Layer 12 of a small transformer language model trained on English Wikipedia (22 layers, counted from 0, width 64).
In attention head 1, each number of a token's query is one row of weights dot the token's vector x. The head spreads its attention over the tokens so far by the softmax of query dot key.

Query weights of the head. A number n stands for (n - 500) times 0.0013.
q0: 573 451 530 543 457 508 489 598 477 453 521 440 407 413 447 447 401 471 589 354 571 589 488 505 478 510 513 576 560 507 534 413 524 496 459 463 533 498 513 587 495 422 435 567 570 526 556 364 416 561 562 446 514 480 492 430 499 522 384 471 522 481 431 458
q1: 472 375 371 499 541 630 429 459 467 274 706 716 355 509 470 590 694 475 520 474 508 581 437 760 566 610 520 649 452 327 542 554 344 305 599 355 612 715 483 547 664 486 541 608 300 452 690 452 533 385 503 240 299 316 582 652 466 707 565 881 417 238 653 550
q2: 525 563 314 410 517 496 437 403 278 579 415 400 533 580 333 643 379 394 568 399 347 299 336 582 451 338 522 587 352 569 357 493 652 622 558 504 530 602 395 503 425 616 506 427 583 613 487 497 516 675 372 495 474 572 671 326 502 608 491 517 445 555 515 561
q3: 528 499 512 586 498 439 483 441 452 568 412 548 551 475 554 506 557 560 583 468 574 500 405 495 442 540 461 553 508 632 579 487 478 530 431 561 503 358 527 491 466 491 503 477 469 427 552 568 614 460 429 578 568 510 536 502 435 418 552 401 443 500 459 380
q4: 630 485 452 534 511 502 580 497 545 408 412 404 525 484 456 547 496 523 544 503 516 442 501 485 510 487 494 576 554 432 522 449 489 545 457 554 476 498 404 547 420 571 471 428 498 579 448 514 527 539 571 565 488 528 566 563 534 507 467 479 525 590 499 486
q5: 364 434 536 524 562 453 564 649 342 476 535 535 523 629 373 457 324 467 428 569 530 374 444 510 454 501 458 574 327 531 667 581 494 582 430 563 680 483 484 429 390 510 572 460 666 465 560 519 535 617 579 533 555 431 451 516 439 529 513 361 448 407 513 535
q6: 438 480 488 524 517 490 550 476 424 542 405 493 532 487 474 483 479 558 510 475 589 564 554 444 486 531 521 544 400 434 454 450 509 534 524 485 587 508 481 469 530 465 478 511 609 401 348 520 488 433 603 539 501 364 538 508 452 563 454 558 523 521 480 508
q7: 446 493 497 431 642 513 447 549 498 518 557 502 377 422 552 454 525 585 501 422 606 401 594 445 532 607 558 514 514 482 480 532 562 412 508 496 483 494 527 489 553 493 481 544 550 428 500 610 579 368 524 459 510 374 505 470 484 423 532 534 508 546 475 514
q8: 428 538 469 454 528 519 487 409 520 447 486 472 537 541 545 594 473 445 545 499 547 497 549 495 450 544 589 509 536 517 531 440 484 506 502 556 545 583 532 549 456 527 516 567 455 628 542 550 432 489 497 507 440 484 565 502 486 508 480 490 476 469 642 496
q9: 540 488 499 628 500 513 543 504 432 422 462 490 488 561 534 571 495 533 493 568 532 502 532 629 553 579 521 567 604 453 574 515 549 550 478 589 538 474 514 480 443 484 588 451 368 586 441 507 514 573 412 597 524 552 572 473 558 461 413 480 572 497 590 541
q10: 452 539 495 561 543 543 456 534 527 536 526 472 485 548 548 462 337 534 536 578 576 439 546 548 429 508 472 540 436 569 515 576 481 403 486 441 616 640 430 437 593 430 567 603 473 477 570 493 468 501 483 418 614 524 523 565 494 456 512 500 633 498 418 474
q11: 447 427 514 462 496 522 465 538 470 531 544 589 507 536 466 515 522 468 499 540 425 493 540 462 541 491 429 483 470 551 426 482 442 478 418 506 372 417 429 543 450 583 468 506 526 525 450 485 507 526 424 584 521 625 518 419 537 534 528 475 544 457 550 419
q12: 565 541 384 436 434 626 623 464 525 442 525 583 467 457 470 492 506 520 557 466 496 496 379 498 496 466 502 498 618 597 533 425 517 440 516 660 379 527 553 447 377 490 473 489 486 548 493 459 461 565 442 470 458 502 460 508 454 519 395 427 482 457 626 579
q13: 477 511 510 501 505 592 458 449 543 499 641 595 428 583 488 482 531 314 587 428 401 482 519 467 534 430 399 538 355 524 510 560 557 509 513 513 530 573 515 497 494 443 511 548 559 377 524 380 389 514 497 478 546 402 517 516 403 541 608 467 522 492 385 650
q14: 456 531 613 553 481 477 487 468 694 543 506 547 482 364 442 541 558 427 361 496 545 552 645 365 447 721 522 615 448 517 589 474 381 404 438 353 445 526 620 461 562 570 505 535 392 586 591 537 490 473 382 456 598 564 534 498 626 583 450 398 523 482 406 638
q15: 437 401 374 441 405 499 483 516 476 511 413 472 601 594 400 417 422 468 555 475 483 488 427 476 480 508 467 507 434 679 560 473 406 701 545 475 533 597 538 393 531 518 574 429 493 582 493 452 583 643 472 484 415 550 488 448 480 540 613 521 537 494 497 555
q16: 495 445 588 588 443 554 374 434 514 481 503 466 535 552 508 494 562 501 398 533 467 474 527 487 508 519 537 500 406 570 509 525 527 517 480 449 438 576 631 444 469 425 548 522 496 477 481 481 503 446 509 488 650 544 478 444 475 508 498 582 497 523 473 498
q17: 484 453 459 517 470 429 450 409 427 608 459 475 561 595 487 510 442 447 639 590 568 518 516 470 411 467 520 408 381 536 516 526 452 530 601 473 388 442 514 408 544 521 576 497 558 599 473 443 491 600 514 456 525 496 418 532 488 538 506 527 544 551 416 512
q18: 908 378 683 528 487 560 363 483 718 220 486 409 624 409 579 432 592 409 529 695 532 573 757 466 463 528 462 613 455 370 746 424 163 463 683 484 606 522 507 462 667 424 337 535 371 345 305 433 443 438 684 497 446 421 668 403 444 441 25 520 369 308 315 607
q19: 548 589 399 586 417 515 587 465 664 504 599 593 414 556 356 547 600 421 341 475 558 487 541 395 442 480 657 556 648 446 504 436 508 554 492 381 554 421 494 557 612 571 540 538 390 490 480 518 453 562 412 506 456 668 444 370 430 440 596 495 529 506 455 435
q20: 381 628 361 405 489 458 545 314 641 544 510 426 552 454 558 588 444 572 408 373 561 324 380 453 551 433 317 276 576 367 406 643 562 478 340 517 333 432 441 397 344 569 507 537 603 451 546 510 493 417 417 631 352 610 444 512 574 595 660 626 387 578 419 413
q21: 530 481 445 499 716 338 608 622 649 416 584 489 480 450 540 536 473 595 434 485 553 527 506 493 415 383 749 633 623 486 416 513 390 517 536 515 667 473 540 434 571 549 375 573 515 302 505 378 484 588 574 618 514 566 562 544 432 480 524 727 401 429 445 455
q22: 432 413 521 475 702 437 616 470 382 492 597 613 388 570 597 590 428 413 406 668 603 490 470 746 446 433 386 482 612 380 363 531 552 621 352 490 526 559 634 442 233 577 613 477 487 460 575 496 387 615 447 495 459 598 412 387 577 474 577 448 480 505 490 588
q23: 418 492 521 546 444 492 374 498 423 507 538 408 456 467 660 417 410 452 526 358 469 535 557 536 588 605 416 566 415 539 381 551 536 567 389 521 549 531 630 411 430 510 520 470 535 534 470 486 377 437 620 472 508 481 340 522 348 527 440 414 467 425 402 502
q24: 599 567 647 507 555 666 412 612 595 588 539 578 581 439 499 396 469 368 366 506 397 575 442 540 515 596 515 672 469 471 525 560 520 584 633 487 742 572 666 546 589 488 465 420 419 440 554 507 399 452 419 496 597 514 514 441 556 441 455 537 744 463 486 520
q25: 456 597 496 527 529 437 483 566 443 580 537 458 413 460 316 439 521 595 488 547 588 501 314 605 485 534 412 547 471 465 601 578 604 660 401 396 434 449 448 475 266 566 471 533 520 727 545 573 536 463 447 613 406 623 331 633 325 556 669 543 450 618 541 435
q26: 310 462 431 536 362 522 730 493 531 482 434 393 443 319 470 457 487 587 485 453 532 496 475 624 323 539 568 555 429 514 455 552 387 580 455 490 369 462 443 309 636 624 559 541 389 558 503 678 699 720 551 508 420 454 526 385 473 579 530 387 672 527 397 381
q27: 461 548 512 593 453 378 482 399 537 224 470 433 625 326 519 526 571 530 436 503 647 545 640 421 457 459 497 706 574 555 679 386 362 422 645 368 445 444 558 520 522 450 419 409 464 463 512 480 448 487 544 546 579 475 487 708 555 456 352 660 540 538 419 575
q28: 399 509 506 575 434 602 603 368 584 438 518 304 595 533 624 496 674 590 519 460 517 426 594 514 533 403 512 512 511 596 493 456 489 430 539 636 477 350 373 543 633 515 560 603 604 570 309 574 499 427 632 549 465 648 465 513 369 385 333 448 406 579 371 428
q29: 542 597 466 425 414 630 530 576 413 434 740 517 533 445 540 537 555 478 498 591 381 472 500 499 341 506 450 518 462 493 575 566 414 540 479 499 489 522 488 385 483 546 417 595 431 332 518 525 530 405 449 425 481 569 790 421 427 415 430 599 627 340 531 587
q30: 497 602 634 531 467 455 364 411 394 510 614 505 549 438 525 590 399 436 494 693 444 514 473 470 524 516 588 611 361 620 392 406 479 574 435 518 524 679 633 535 390 436 462 590 433 494 565 450 440 606 400 510 530 687 313 463 424 457 374 618 533 457 454 522
q31: 438 453 711 577 624 542 364 505 395 390 563 468 424 297 701 644 474 604 395 568 512 862 524 450 616 406 749 577 397 464 390 258 530 352 403 449 651 675 521 619 548 452 409 549 450 489 550 574 410 378 525 517 547 566 454 571 423 279 216 508 482 642 614 632

Each question shows a short text with each token's key, already scaled and adjusted for position as the last token sees it. A number n stands for (n - 500) times 0.0081.

Then comes the last token's vector x. A number n stands for (n - 500) times 0.0089.

0 "different ": 483 499 490 515 482 505 554 492 509 469 478 445 480 505 483 461 648 463 512 493 505 530 501 538 519 482 513 473 500 531 423 533
1 "spec": 488 501 499 500 486 511 499 507 501 499 468 441 476 525 503 498 603 467 510 485 501 534 494 585 528 502 513 460 501 524 445 559
2 "ies": 505 499 502 499 502 504 523 510 497 516 507 482 495 505 489 490 631 465 511 491 506 550 504 529 536 480 502 466 500 554 428 547
3 ", ": 508 499 495 488 470 492 556 490 531 457 496 436 510 511 476 451 669 455 505 467 513 532 473 487 521 476 510 493 498 534 458 507
4 "par": 503 501 501 492 460 499 512 508 503 481 493 439 469 529 497 466 657 469 505 497 511 519 481 554 537 505 485 477 513 539 424 540
x: 549 403 661 593 298 540 568 420 671 282 704 598 497 548 592 440 761 530 478 453 662 532 567 490 495 662 573 556 561 544 448 303 335 383 636 504 515 658 522 439 582 504 440 538 291 559 534 451 495 517 689 387 488 501 494 494 352 501 375 608 353 519 434 532
To which token does the last token give the most attention? 3 ", "

0 "uck": 490 502 495 506 465 497 472 507 528 529 486 528 520 541 496 512 615 448 530 485 537 550 487 549 548 473 486 457 501 564 412 529
1 "er": 493 499 503 499 490 500 472 509 531 524 489 499 480 514 488 499 643 439 526 492 523 555 486 544 544 483 494 450 510 561 396 529
2 "k": 491 498 502 502 498 502 458 497 522 537 480 516 495 536 495 509 646 446 515 483 526 561 478 530 548 473 499 466 499 573 393 534
3 "and": 502 499 503 505 492 496 468 500 534 545 486 512 495 535 499 500 625 438 525 492 528 553 472 540 541 485 499 458 511 569 396 527
4 "l": 507 499 500 498 486 501 471 500 516 528 482 499 478 515 486 491 639 448 515 488 535 564 471 526 550 480 513 457 507 581 399 526
x: 483 551 673 454 536 502 549 440 525 509 565 402 611 545 516 477 633 505 572 522 400 469 540 645 445 516 391 487 512 550 535 424 40 420 502 556 411 406 521 558 573 370 411 704 417 510 515 397 547 442 394 410 516 460 605 450 412 417 198 691 547 524 389 569
To which token does the last token give the most attention? 0 "uck"

0 "of ": 485 501 489 512 483 504 548 485 539 478 471 458 507 507 485 449 675 446 505 498 502 545 489 532 523 457 494 477 508 546 408 523
1 "the ": 498 497 492 494 486 502 527 514 508 504 478 471 507 505 495 478 664 443 503 514 488 532 495 535 530 463 496 485 498 561 398 548
2 "m": 501 500 500 496 489 510 521 493 492 512 472 455 490 517 487 507 653 440 490 506 507 554 472 542 536 477 514 470 509 555 425 554
3 "ol": 495 499 503 513 475 502 483 506 488 511 491 487 482 513 488 508 664 446 506 513 514 555 474 549 541 493 501 466 514 549 419 557
4 "ec": 502 500 500 512 483 505 488 502 499 537 476 489 456 532 503 522 598 460 511 509 520 552 488 515 564 500 489 463 512 548 424 556
x: 593 519 872 568 507 476 626 417 496 473 653 384 491 491 556 457 610 495 458 405 485 563 642 485 494 591 444 589 538 516 530 455 131 565 605 435 462 549 631 606 622 565 480 517 324 404 541 473 563 414 485 330 501 393 627 522 375 485 370 441 438 558 414 491
Which token does the last token look at most, and with what share of its attention? 1 "the ", with about 40%

0 "tern": 486 503 500 494 487 486 480 527 524 570 484 544 513 535 503 558 624 435 531 464 541 568 488 552 572 501 524 436 514 553 402 562
1 "s ": 494 496 483 502 464 509 567 477 527 452 482 407 503 527 473 429 772 428 511 464 527 553 473 536 529 469 506 482 496 591 398 550
2 "in ": 519 493 476 460 441 499 587 491 554 429 451 410 514 501 483 390 745 432 503 485 495 552 480 562 520 456 510 478 514 536 410 523
3 "196": 484 498 496 478 443 506 523 525 472 426 508 455 541 558 487 434 780 459 499 508 451 528 527 624 521 421 397 467 482 536 439 510
4 "0": 513 500 501 507 494 500 486 502 492 522 510 503 516 511 481 447 760 428 516 505 489 605 495 557 526 452 432 448 505 576 401 540
x: 634 529 611 515 453 533 469 450 385 584 420 510 504 603 670 534 577 653 456 650 490 455 686 650 629 465 577 414 453 568 474 654 201 583 536 485 469 433 547 671 674 379 512 602 505 412 419 422 516 473 480 535 575 442 602 462 387 426 440 737 375 455 421 605
Which token does the last token look at most, and with what share of its attention? 4 "0", with about 40%

0 "0": 492 501 501 497 493 499 453 519 524 517 491 524 486 521 485 482 628 444 520 489 522 553 488 539 518 470 481 461 506 548 429 515
1 ". ": 497 500 499 499 477 495 513 497 512 464 484 442 508 505 486 442 717 434 507 476 501 545 466 509 519 470 517 486 493 524 442 511
2 "The ": 510 498 492 485 472 500 550 508 494 462 479 416 507 508 492 440 685 439 497 515 494 520 490 490 522 477 486 500 507 544 428 532
3 "f": 509 501 495 474 452 506 517 499 487 478 472 464 473 539 504 483 642 454 490 501 508 547 484 534 544 507 498 478 521 538 440 537
4 "un": 514 500 501 499 479 499 527 500 504 527 486 460 480 526 504 501 631 467 505 515 516 569 484 514 545 520 483 476 521 543 438 546
x: 588 500 789 537 371 509 604 447 659 364 602 619 488 540 512 569 550 538 359 484 454 546 719 430 456 572 572 625 456 545 485 553 95 442 480 508 468 575 632 512 633 463 434 443 451 479 515 520 559 478 560 475 588 564 538 513 421 531 342 475 371 327 510 547
To which token does the last token give the most attention? 1 ". "

0 "the ": 473 498 478 517 455 505 555 528 515 493 440 402 519 528 498 437 865 367 515 527 488 558 482 544 554 444 496 470 507 615 304 582
1 "following ": 498 485 466 489 465 493 638 478 548 428 458 332 519 477 462 351 911 400 517 511 491 592 499 555 509 468 468 454 515 515 372 572
2 "day": 523 494 485 467 391 508 645 520 490 432 510 383 494 539 480 440 924 407 482 471 471 541 530 641 537 403 446 465 529 629 411 582
3 ". ": 504 499 498 491 459 482 543 510 533 420 475 336 513 496 472 363 969 351 509 453 477 598 438 514 539 424 544 480 479 549 368 520
4 "The ": 504 506 502 439 433 486 604 547 483 405 475 291 512 499 482 345 898 368 491 538 482 537 483 468 548 448 463 514 512 590 341 560
x: 442 474 623 454 541 527 532 493 609 519 546 461 544 601 583 589 561 413 417 567 506 541 477 414 582 598 539 614 571 572 464 514 473 562 688 376 629 564 475 480 186 437 341 474 488 604 484 521 460 475 488 554 622 463 368 487 534 370 425 485 438 575 419 572
Which token does the last token look at most, and with what share of its attention? 2 "day", with about 40%

0 "the ": 488 499 490 508 480 502 525 512 507 497 473 456 508 513 499 472 664 440 507 512 494 526 492 520 524 475 498 486 503 551 412 537
1 "tri": 516 501 505 497 487 513 495 503 479 484 490 435 448 542 491 498 628 465 512 488 521 522 494 529 532 500 502 464 504 564 437 550
2 "o ": 506 498 495 489 493 500 505 503 498 498 493 488 494 516 491 477 668 460 516 498 523 552 489 537 526 496 490 480 514 564 421 538
3 "led ": 506 499 495 480 466 503 544 493 524 454 482 422 491 526 477 456 704 455 515 491 517 535 498 543 493 467 494 480 494 529 451 521
4 "Har": 500 500 502 518 486 498 510 515 490 500 512 480 467 533 490 481 622 478 523 510 508 520 480 534 553 504 490 464 503 540 417 530
x: 539 469 622 525 429 606 500 589 610 301 521 554 623 433 608 506 452 555 456 607 541 606 644 559 611 644 650 469 496 550 407 345 373 543 637 408 430 508 502 471 623 553 326 584 400 454 568 428 719 533 458 520 485 418 590 563 466 375 163 476 538 532 327 591
To which token does the last token give the most attention? 0 "the "

0 "off ": 468 498 478 531 456 512 568 483 541 435 465 405 504 527 480 407 755 432 515 493 506 555 488 574 521 456 484 483 500 574 383 545
1 "em": 506 500 496 498 463 523 540 497 485 506 473 440 480 494 478 443 700 441 498 516 497 555 475 577 546 460 456 460 519 587 379 589
2 "ph": 500 499 502 498 476 518 511 487 504 525 470 457 470 544 505 476 688 446 512 491 495 548 465 556 570 475 480 444 521 553 361 583
3 "as": 513 500 504 508 482 513 519 483 503 523 500 476 458 522 480 477 690 456 521 511 510 577 458 549 562 465 477 440 507 584 364 560
4 "ized ": 502 503 499 478 464 511 579 494 543 455 476 403 470 529 465 432 784 436 512 485 500 575 487 539 526 459 523 474 493 563 382 540
x: 431 599 643 661 599 542 446 545 587 444 403 530 572 493 645 518 573 552 447 513 409 488 562 382 394 388 707 409 370 543 441 459 397 602 653 539 521 499 573 611 272 404 431 589 409 348 474 527 331 534 505 426 305 428 524 509 426 496 270 638 498 501 437 503
Which two tokens does the last token look at most, in order? 0 "off ", 4 "ized "

0 "were ": 494 502 487 523 463 515 564 483 506 452 470 359 475 525 474 402 724 446 506 461 509 525 471 480 498 468 507 478 491 549 436 514
1 "fair": 491 498 493 496 457 514 557 506 479 480 493 435 492 509 489 467 719 450 511 485 501 542 509 571 549 479 500 458 498 556 415 549
2 "ly ": 508 498 486 480 460 505 575 494 513 450 486 429 494 524 478 429 709 443 510 474 521 543 483 493 532 481 481 467 501 554 411 536
3 "consist": 494 500 495 484 435 504 534 521 497 450 478 376 471 557 492 434 731 452 520 472 510 534 483 518 518 497 494 471 485 547 426 541
4 "ent ": 497 504 500 465 475 489 567 503 501 448 492 418 487 507 472 444 728 428 509 506 509 552 477 506 519 476 477 477 498 542 416 530
x: 469 566 686 608 578 489 373 532 556 442 496 468 579 525 594 604 621 457 569 552 468 472 611 435 459 534 740 430 430 532 442 288 371 539 704 376 590 609 633 603 293 374 501 479 493 361 461 460 354 555 373 521 637 502 460 605 461 381 429 591 570 498 460 599
To which token does the last token give the most attention? 3 "consist"

0 "of ": 487 501 491 511 485 504 543 487 534 481 475 463 506 506 487 455 654 453 504 498 502 539 490 528 520 462 495 479 507 540 419 520
1 "cop": 493 498 499 496 494 509 542 507 496 518 495 478 499 525 494 493 627 477 510 494 515 540 510 565 538 482 492 471 514 534 429 556
2 "per ": 510 498 493 489 493 498 527 498 488 495 493 494 505 531 488 495 646 469 509 494 507 548 506 525 546 493 492 476 500 552 423 544
3 "ox": 514 499 499 489 483 507 515 500 503 505 487 480 494 520 495 485 642 477 511 498 516 543 496 546 538 483 500 470 493 555 420 545
4 "id": 506 499 500 501 489 501 520 497 514 509 490 477 492 517 491 492 646 469 510 495 512 554 495 531 529 488 496 460 497 561 423 544
x: 518 493 640 574 455 536 434 439 557 472 475 462 589 488 573 558 622 481 494 613 405 542 617 451 490 545 501 599 361 512 539 516 76 562 533 508 448 399 606 586 695 435 343 602 400 413 469 389 453 547 656 466 433 516 542 425 481 458 358 776 369 485 429 528
To which token does the last token give the most attention? 0 "of "

0 "tern": 488 502 500 495 489 489 483 523 520 559 486 537 511 529 503 548 604 446 526 470 534 557 490 544 560 501 520 447 512 545 418 552
1 "s ": 495 496 486 502 470 508 556 481 523 459 485 422 503 522 477 440 728 439 510 470 522 545 477 530 524 474 505 485 497 577 414 542
2 "that ": 517 497 493 488 466 499 565 497 523 434 485 381 490 517 477 409 733 437 504 480 512 546 482 499 523 457 517 474 499 548 418 514
3 "could ": 529 500 491 458 454 506 593 497 507 431 481 361 493 520 479 393 708 460 503 471 527 539 476 514 505 471 522 489 495 552 423 516
4 "be ": 518 502 500 456 447 496 581 508 512 466 483 374 486 509 482 401 713 456 501 473 513 527 489 504 524 455 494 470 503 559 414 533
x: 623 388 590 538 468 518 415 445 473 233 684 526 583 516 484 580 516 483 474 545 394 616 703 478 513 490 711 575 403 384 354 494 415 431 536 516 509 472 494 338 328 341 473 514 546 440 585 562 330 495 412 424 540 362 364 594 443 290 446 621 489 392 476 582
Which two tokens does the last token look at most, in order? 4 "be ", 1 "s "

0 "198": 495 502 494 508 486 501 477 528 513 506 486 487 498 525 490 488 676 432 521 495 514 556 499 560 517 468 472 452 501 571 439 508
1 "9 ": 509 499 499 501 473 500 487 516 520 464 496 478 491 507 478 463 680 422 516 491 513 557 496 544 511 485 489 471 498 555 436 544
2 "F": 506 498 490 482 461 508 521 506 501 485 481 489 459 531 492 466 631 458 503 499 503 540 474 576 551 495 498 462 507 560 418 538
3 "ro": 502 499 500 496 474 503 490 501 508 505 503 496 482 536 493 483 615 451 513 498 525 552 464 550 553 507 509 463 514 551 415 545
4 "z": 501 501 503 502 478 504 478 489 499 515 482 527 475 529 502 492 609 465 510 502 513 541 462 543 545 486 511 457 510 566 408 545
x: 485 575 574 487 547 508 457 421 515 361 578 553 573 483 546 485 572 579 484 557 429 538 415 592 459 534 593 515 548 492 524 549 80 345 674 470 400 452 596 517 703 458 413 474 438 597 520 389 539 476 630 420 580 396 619 450 485 506 233 476 488 487 350 511
To which token does the last token give the most attention? 1 "9 "

0 "with ": 487 501 490 512 485 508 554 480 522 468 472 427 514 502 491 431 670 450 509 500 498 537 494 521 512 464 496 481 499 539 419 518
1 "Mon": 488 500 495 495 478 505 535 518 480 498 496 465 465 533 492 492 636 479 513 497 512 523 483 562 545 495 517 456 505 558 431 539
2 "s": 507 499 499 495 489 509 529 496 492 499 497 493 477 511 487 486 588 469 507 507 505 545 467 525 541 487 494 459 497 559 405 540
3 ". ": 501 500 500 498 486 492 522 497 516 476 485 448 508 499 488 447 700 438 506 483 498 541 461 513 524 468 514 486 491 532 427 516
4 "Bo": 505 499 500 486 463 499 512 498 508 492 505 449 474 550 499 465 648 449 509 499 528 531 471 530 544 511 494 474 507 536 430 544
x: 425 420 794 621 438 559 572 419 585 363 539 434 521 525 501 509 601 416 416 469 594 464 591 598 521 590 652 624 434 610 556 445 378 423 576 502 440 591 432 454 651 447 464 456 278 459 526 436 612 483 672 407 455 395 487 571 570 356 218 603 395 429 406 404
Which two tokens does the last token look at most, in order? 3 ". ", 0 "with "

0 "ed": 486 500 500 497 498 501 497 509 522 522 483 492 486 510 492 493 632 446 517 498 520 552 496 536 535 475 502 459 505 557 414 525
1 "ral ": 497 499 495 500 501 496 510 504 517 517 490 503 514 528 490 504 649 460 520 493 518 544 487 535 533 500 503 479 502 563 413 551
2 "of ": 507 496 490 481 478 502 544 491 536 480 466 461 502 508 494 444 653 457 503 496 484 543 498 543 530 468 487 485 515 531 411 516
3 "C": 511 499 497 483 478 504 518 508 496 491 495 476 467 519 496 479 616 462 504 505 497 522 490 571 547 483 497 461 505 547 408 552
4 "i": 502 499 501 494 468 506 495 499 504 508 488 499 465 528 499 484 634 462 505 500 514 541 470 518 534 494 497 456 506 563 410 544
x: 491 404 719 581 544 520 590 470 473 320 460 515 514 420 574 575 544 521 523 520 455 451 515 546 493 651 592 557 431 499 487 528 74 551 613 432 365 499 537 567 657 503 526 504 439 591 454 525 588 581 676 410 498 393 636 567 526 436 232 709 416 481 376 518
To which token does the last token give the most attention? 2 "of "

0 "an ": 490 501 486 516 472 515 511 510 486 488 462 429 493 537 489 432 808 401 509 485 503 558 448 548 530 466 516 472 517 614 368 566
1 "out": 487 496 496 496 446 499 531 496 456 479 506 389 513 523 468 455 744 446 518 514 506 589 520 605 565 469 431 457 513 554 392 577
2 "grow": 489 507 500 495 418 522 504 525 467 443 480 421 473 606 493 467 758 438 519 435 505 564 479 573 566 480 500 459 500 560 396 567
3 "th ": 536 503 490 455 479 493 530 500 518 465 479 418 477 541 484 460 799 403 532 468 522 568 496 545 547 483 489 449 511 583 381 550
4 "of ": 532 507 500 431 468 497 591 501 566 494 451 412 504 504 492 414 763 425 507 485 490 584 510 543 543 440 506 469 526 530 366 506
x: 426 563 667 452 599 446 542 579 615 457 555 458 529 415 556 529 530 480 496 690 519 476 640 449 517 512 596 427 442 519 467 507 415 555 626 633 561 393 569 593 240 560 504 681 506 398 540 569 333 510 564 405 569 351 399 536 521 490 270 617 454 473 615 538
Which token does the last token look at most, and with what share of its attention? 1 "out", with about 30%

0 "team": 498 501 499 501 488 501 506 505 527 523 498 496 489 523 489 503 635 457 520 462 523 540 511 548 535 482 476 461 505 559 428 545
1 "'": 493 503 505 498 499 498 490 515 524 535 501 523 488 509 490 514 622 449 522 493 508 554 503 513 534 482 490 462 496 546 412 542
2 "s ": 512 497 487 476 470 499 531 503 522 488 477 456 520 504 491 454 652 439 508 491 495 539 487 531 516 472 497 484 508 562 418 533
3 "cap": 508 500 500 488 480 495 486 501 505 498 498 489 483 527 501 503 617 466 523 470 524 551 481 586 526 532 496 467 522 545 476 563
4 "tain": 499 498 503 509 482 494 502 514 510 516 489 505 495 527 500 514 618 456 518 502 508 536 497 540 540 478 473 454 510 542 430 558
x: 582 531 715 548 467 574 566 507 671 537 563 439 592 506 627 510 647 545 389 592 441 582 545 536 432 641 443 644 513 604 572 418 299 456 605 465 508 408 588 570 743 508 394 576 456 464 510 413 490 434 524 452 643 410 538 569 439 332 442 428 492 460 422 572
To which token does the last token give the most attention? 2 "s "

0 "s": 493 501 501 498 502 501 490 497 521 519 496 504 491 520 484 501 638 444 516 483 530 565 469 516 545 482 506 462 492 564 402 531
1 ". ": 497 500 498 500 475 494 522 496 517 465 482 439 511 509 484 443 739 426 511 470 503 554 460 509 525 471 529 481 493 535 427 514
2 "J": 487 498 503 498 496 512 511 495 461 500 496 471 465 533 500 471 652 471 516 493 503 551 461 562 558 511 523 457 510 546 426 542
3 "aim": 481 501 507 511 473 510 536 510 476 502 490 504 464 551 508 495 625 483 520 501 516 535 477 527 550 509 513 456 523 568 434 547
4 "e ": 488 499 501 516 509 499 511 505 494 464 501 457 494 546 486 463 666 453 526 500 523 554 455 498 542 518 483 459 507 566 431 536
x: 598 653 560 630 545 604 260 553 532 398 495 534 532 451 453 449 657 508 524 605 554 506 721 582 257 418 488 545 425 637 539 464 267 548 631 254 494 633 518 412 390 485 448 574 405 418 412 489 467 381 378 474 476 412 608 520 550 466 326 517 525 498 405 539
To which token does the last token give the most attention? 4 "e "

0 "ishop ": 499 498 499 497 500 498 528 502 515 489 495 483 513 520 493 493 670 451 522 499 504 540 491 560 516 493 483 469 497 562 421 569
1 "of ": 494 497 489 495 480 506 553 491 532 467 464 462 506 510 491 436 667 455 503 501 480 545 484 539 522 462 484 478 513 540 410 524
2 "Cam": 487 502 504 497 487 506 514 503 482 513 508 522 488 541 497 476 614 482 519 509 512 527 472 541 550 483 491 457 499 572 416 549
3 "ag": 483 500 505 508 479 508 500 498 487 523 490 521 479 524 498 491 578 481 510 518 501 548 473 526 553 482 478 466 488 568 402 540
4 "ü": 500 498 503 514 495 496 478 500 500 525 495 529 498 538 497 505 599 473 519 505 499 548 479 538 564 489 478 465 496 556 403 529
x: 623 448 505 603 490 546 527 530 570 330 517 542 593 617 518 487 489 520 372 547 516 468 514 505 467 675 497 451 523 605 457 571 149 444 620 507 448 550 472 500 641 470 425 499 360 410 571 381 622 464 495 382 537 340 705 487 310 449 241 448 417 455 361 489
To which token does the last token give the most attention? 1 "of "

0 "differ": 510 502 497 504 474 510 512 499 513 478 482 452 486 538 491 476 684 453 513 451 529 553 486 535 540 487 501 475 483 557 424 535
1 "ences ": 496 496 489 503 475 502 546 483 521 464 483 425 474 530 480 461 717 446 511 468 520 539 487 516 530 470 500 492 492 554 431 526
2 "of ": 505 496 489 483 477 504 551 490 538 478 469 436 502 508 493 437 703 446 505 489 492 552 498 534 530 468 511 483 511 533 412 515
3 "pro": 488 503 506 517 499 503 485 506 481 501 499 478 481 535 484 516 656 476 510 499 529 555 483 568 543 515 478 473 521 550 455 574
4 "te": 494 500 503 512 487 504 511 502 500 486 496 472 500 517 491 470 662 462 506 486 506 574 487 530 550 481 495 467 495 548 425 561
x: 495 530 640 658 508 483 570 577 589 376 501 443 564 337 521 786 636 536 459 605 413 546 541 489 396 531 556 520 511 485 554 541 109 386 680 516 486 487 628 577 613 490 451 515 497 436 509 457 603 299 527 517 379 377 450 513 377 409 462 599 408 549 409 445
Which token does the last token look at most, and with what share of its attention? 1 "ences ", with about 30%

0 "ow": 482 502 496 503 474 497 488 513 562 562 482 541 513 531 491 531 658 412 527 488 553 567 496 547 558 455 497 445 505 599 369 528
1 ". ": 493 499 496 499 462 494 534 497 522 445 475 399 515 509 478 408 845 395 511 459 505 567 444 510 530 448 538 482 486 543 401 519
2 "He ": 490 503 497 491 433 499 520 488 476 430 473 423 507 548 482 365 798 428 503 509 563 571 418 467 511 515 415 491 513 590 454 509
3 "scored ": 512 496 491 462 416 505 578 476 491 410 486 312 498 534 479 325 858 455 503 484 500 533 490 524 504 468 444 531 472 521 456 487
4 "two ": 513 505 499 450 408 487 589 543 510 407 487 366 470 470 459 342 707 432 498 508 490 510 507 528 500 458 459 465 500 556 409 542
x: 345 469 827 508 380 575 438 598 585 495 553 472 498 622 588 623 465 510 518 649 377 495 591 434 559 504 589 455 352 544 501 414 612 691 521 456 536 559 513 500 337 364 418 354 506 426 496 483 295 493 436 379 602 451 512 510 423 294 594 482 430 446 225 623
Which token does the last token look at most, and with what share of its attention? 3 "scored ", with about 80%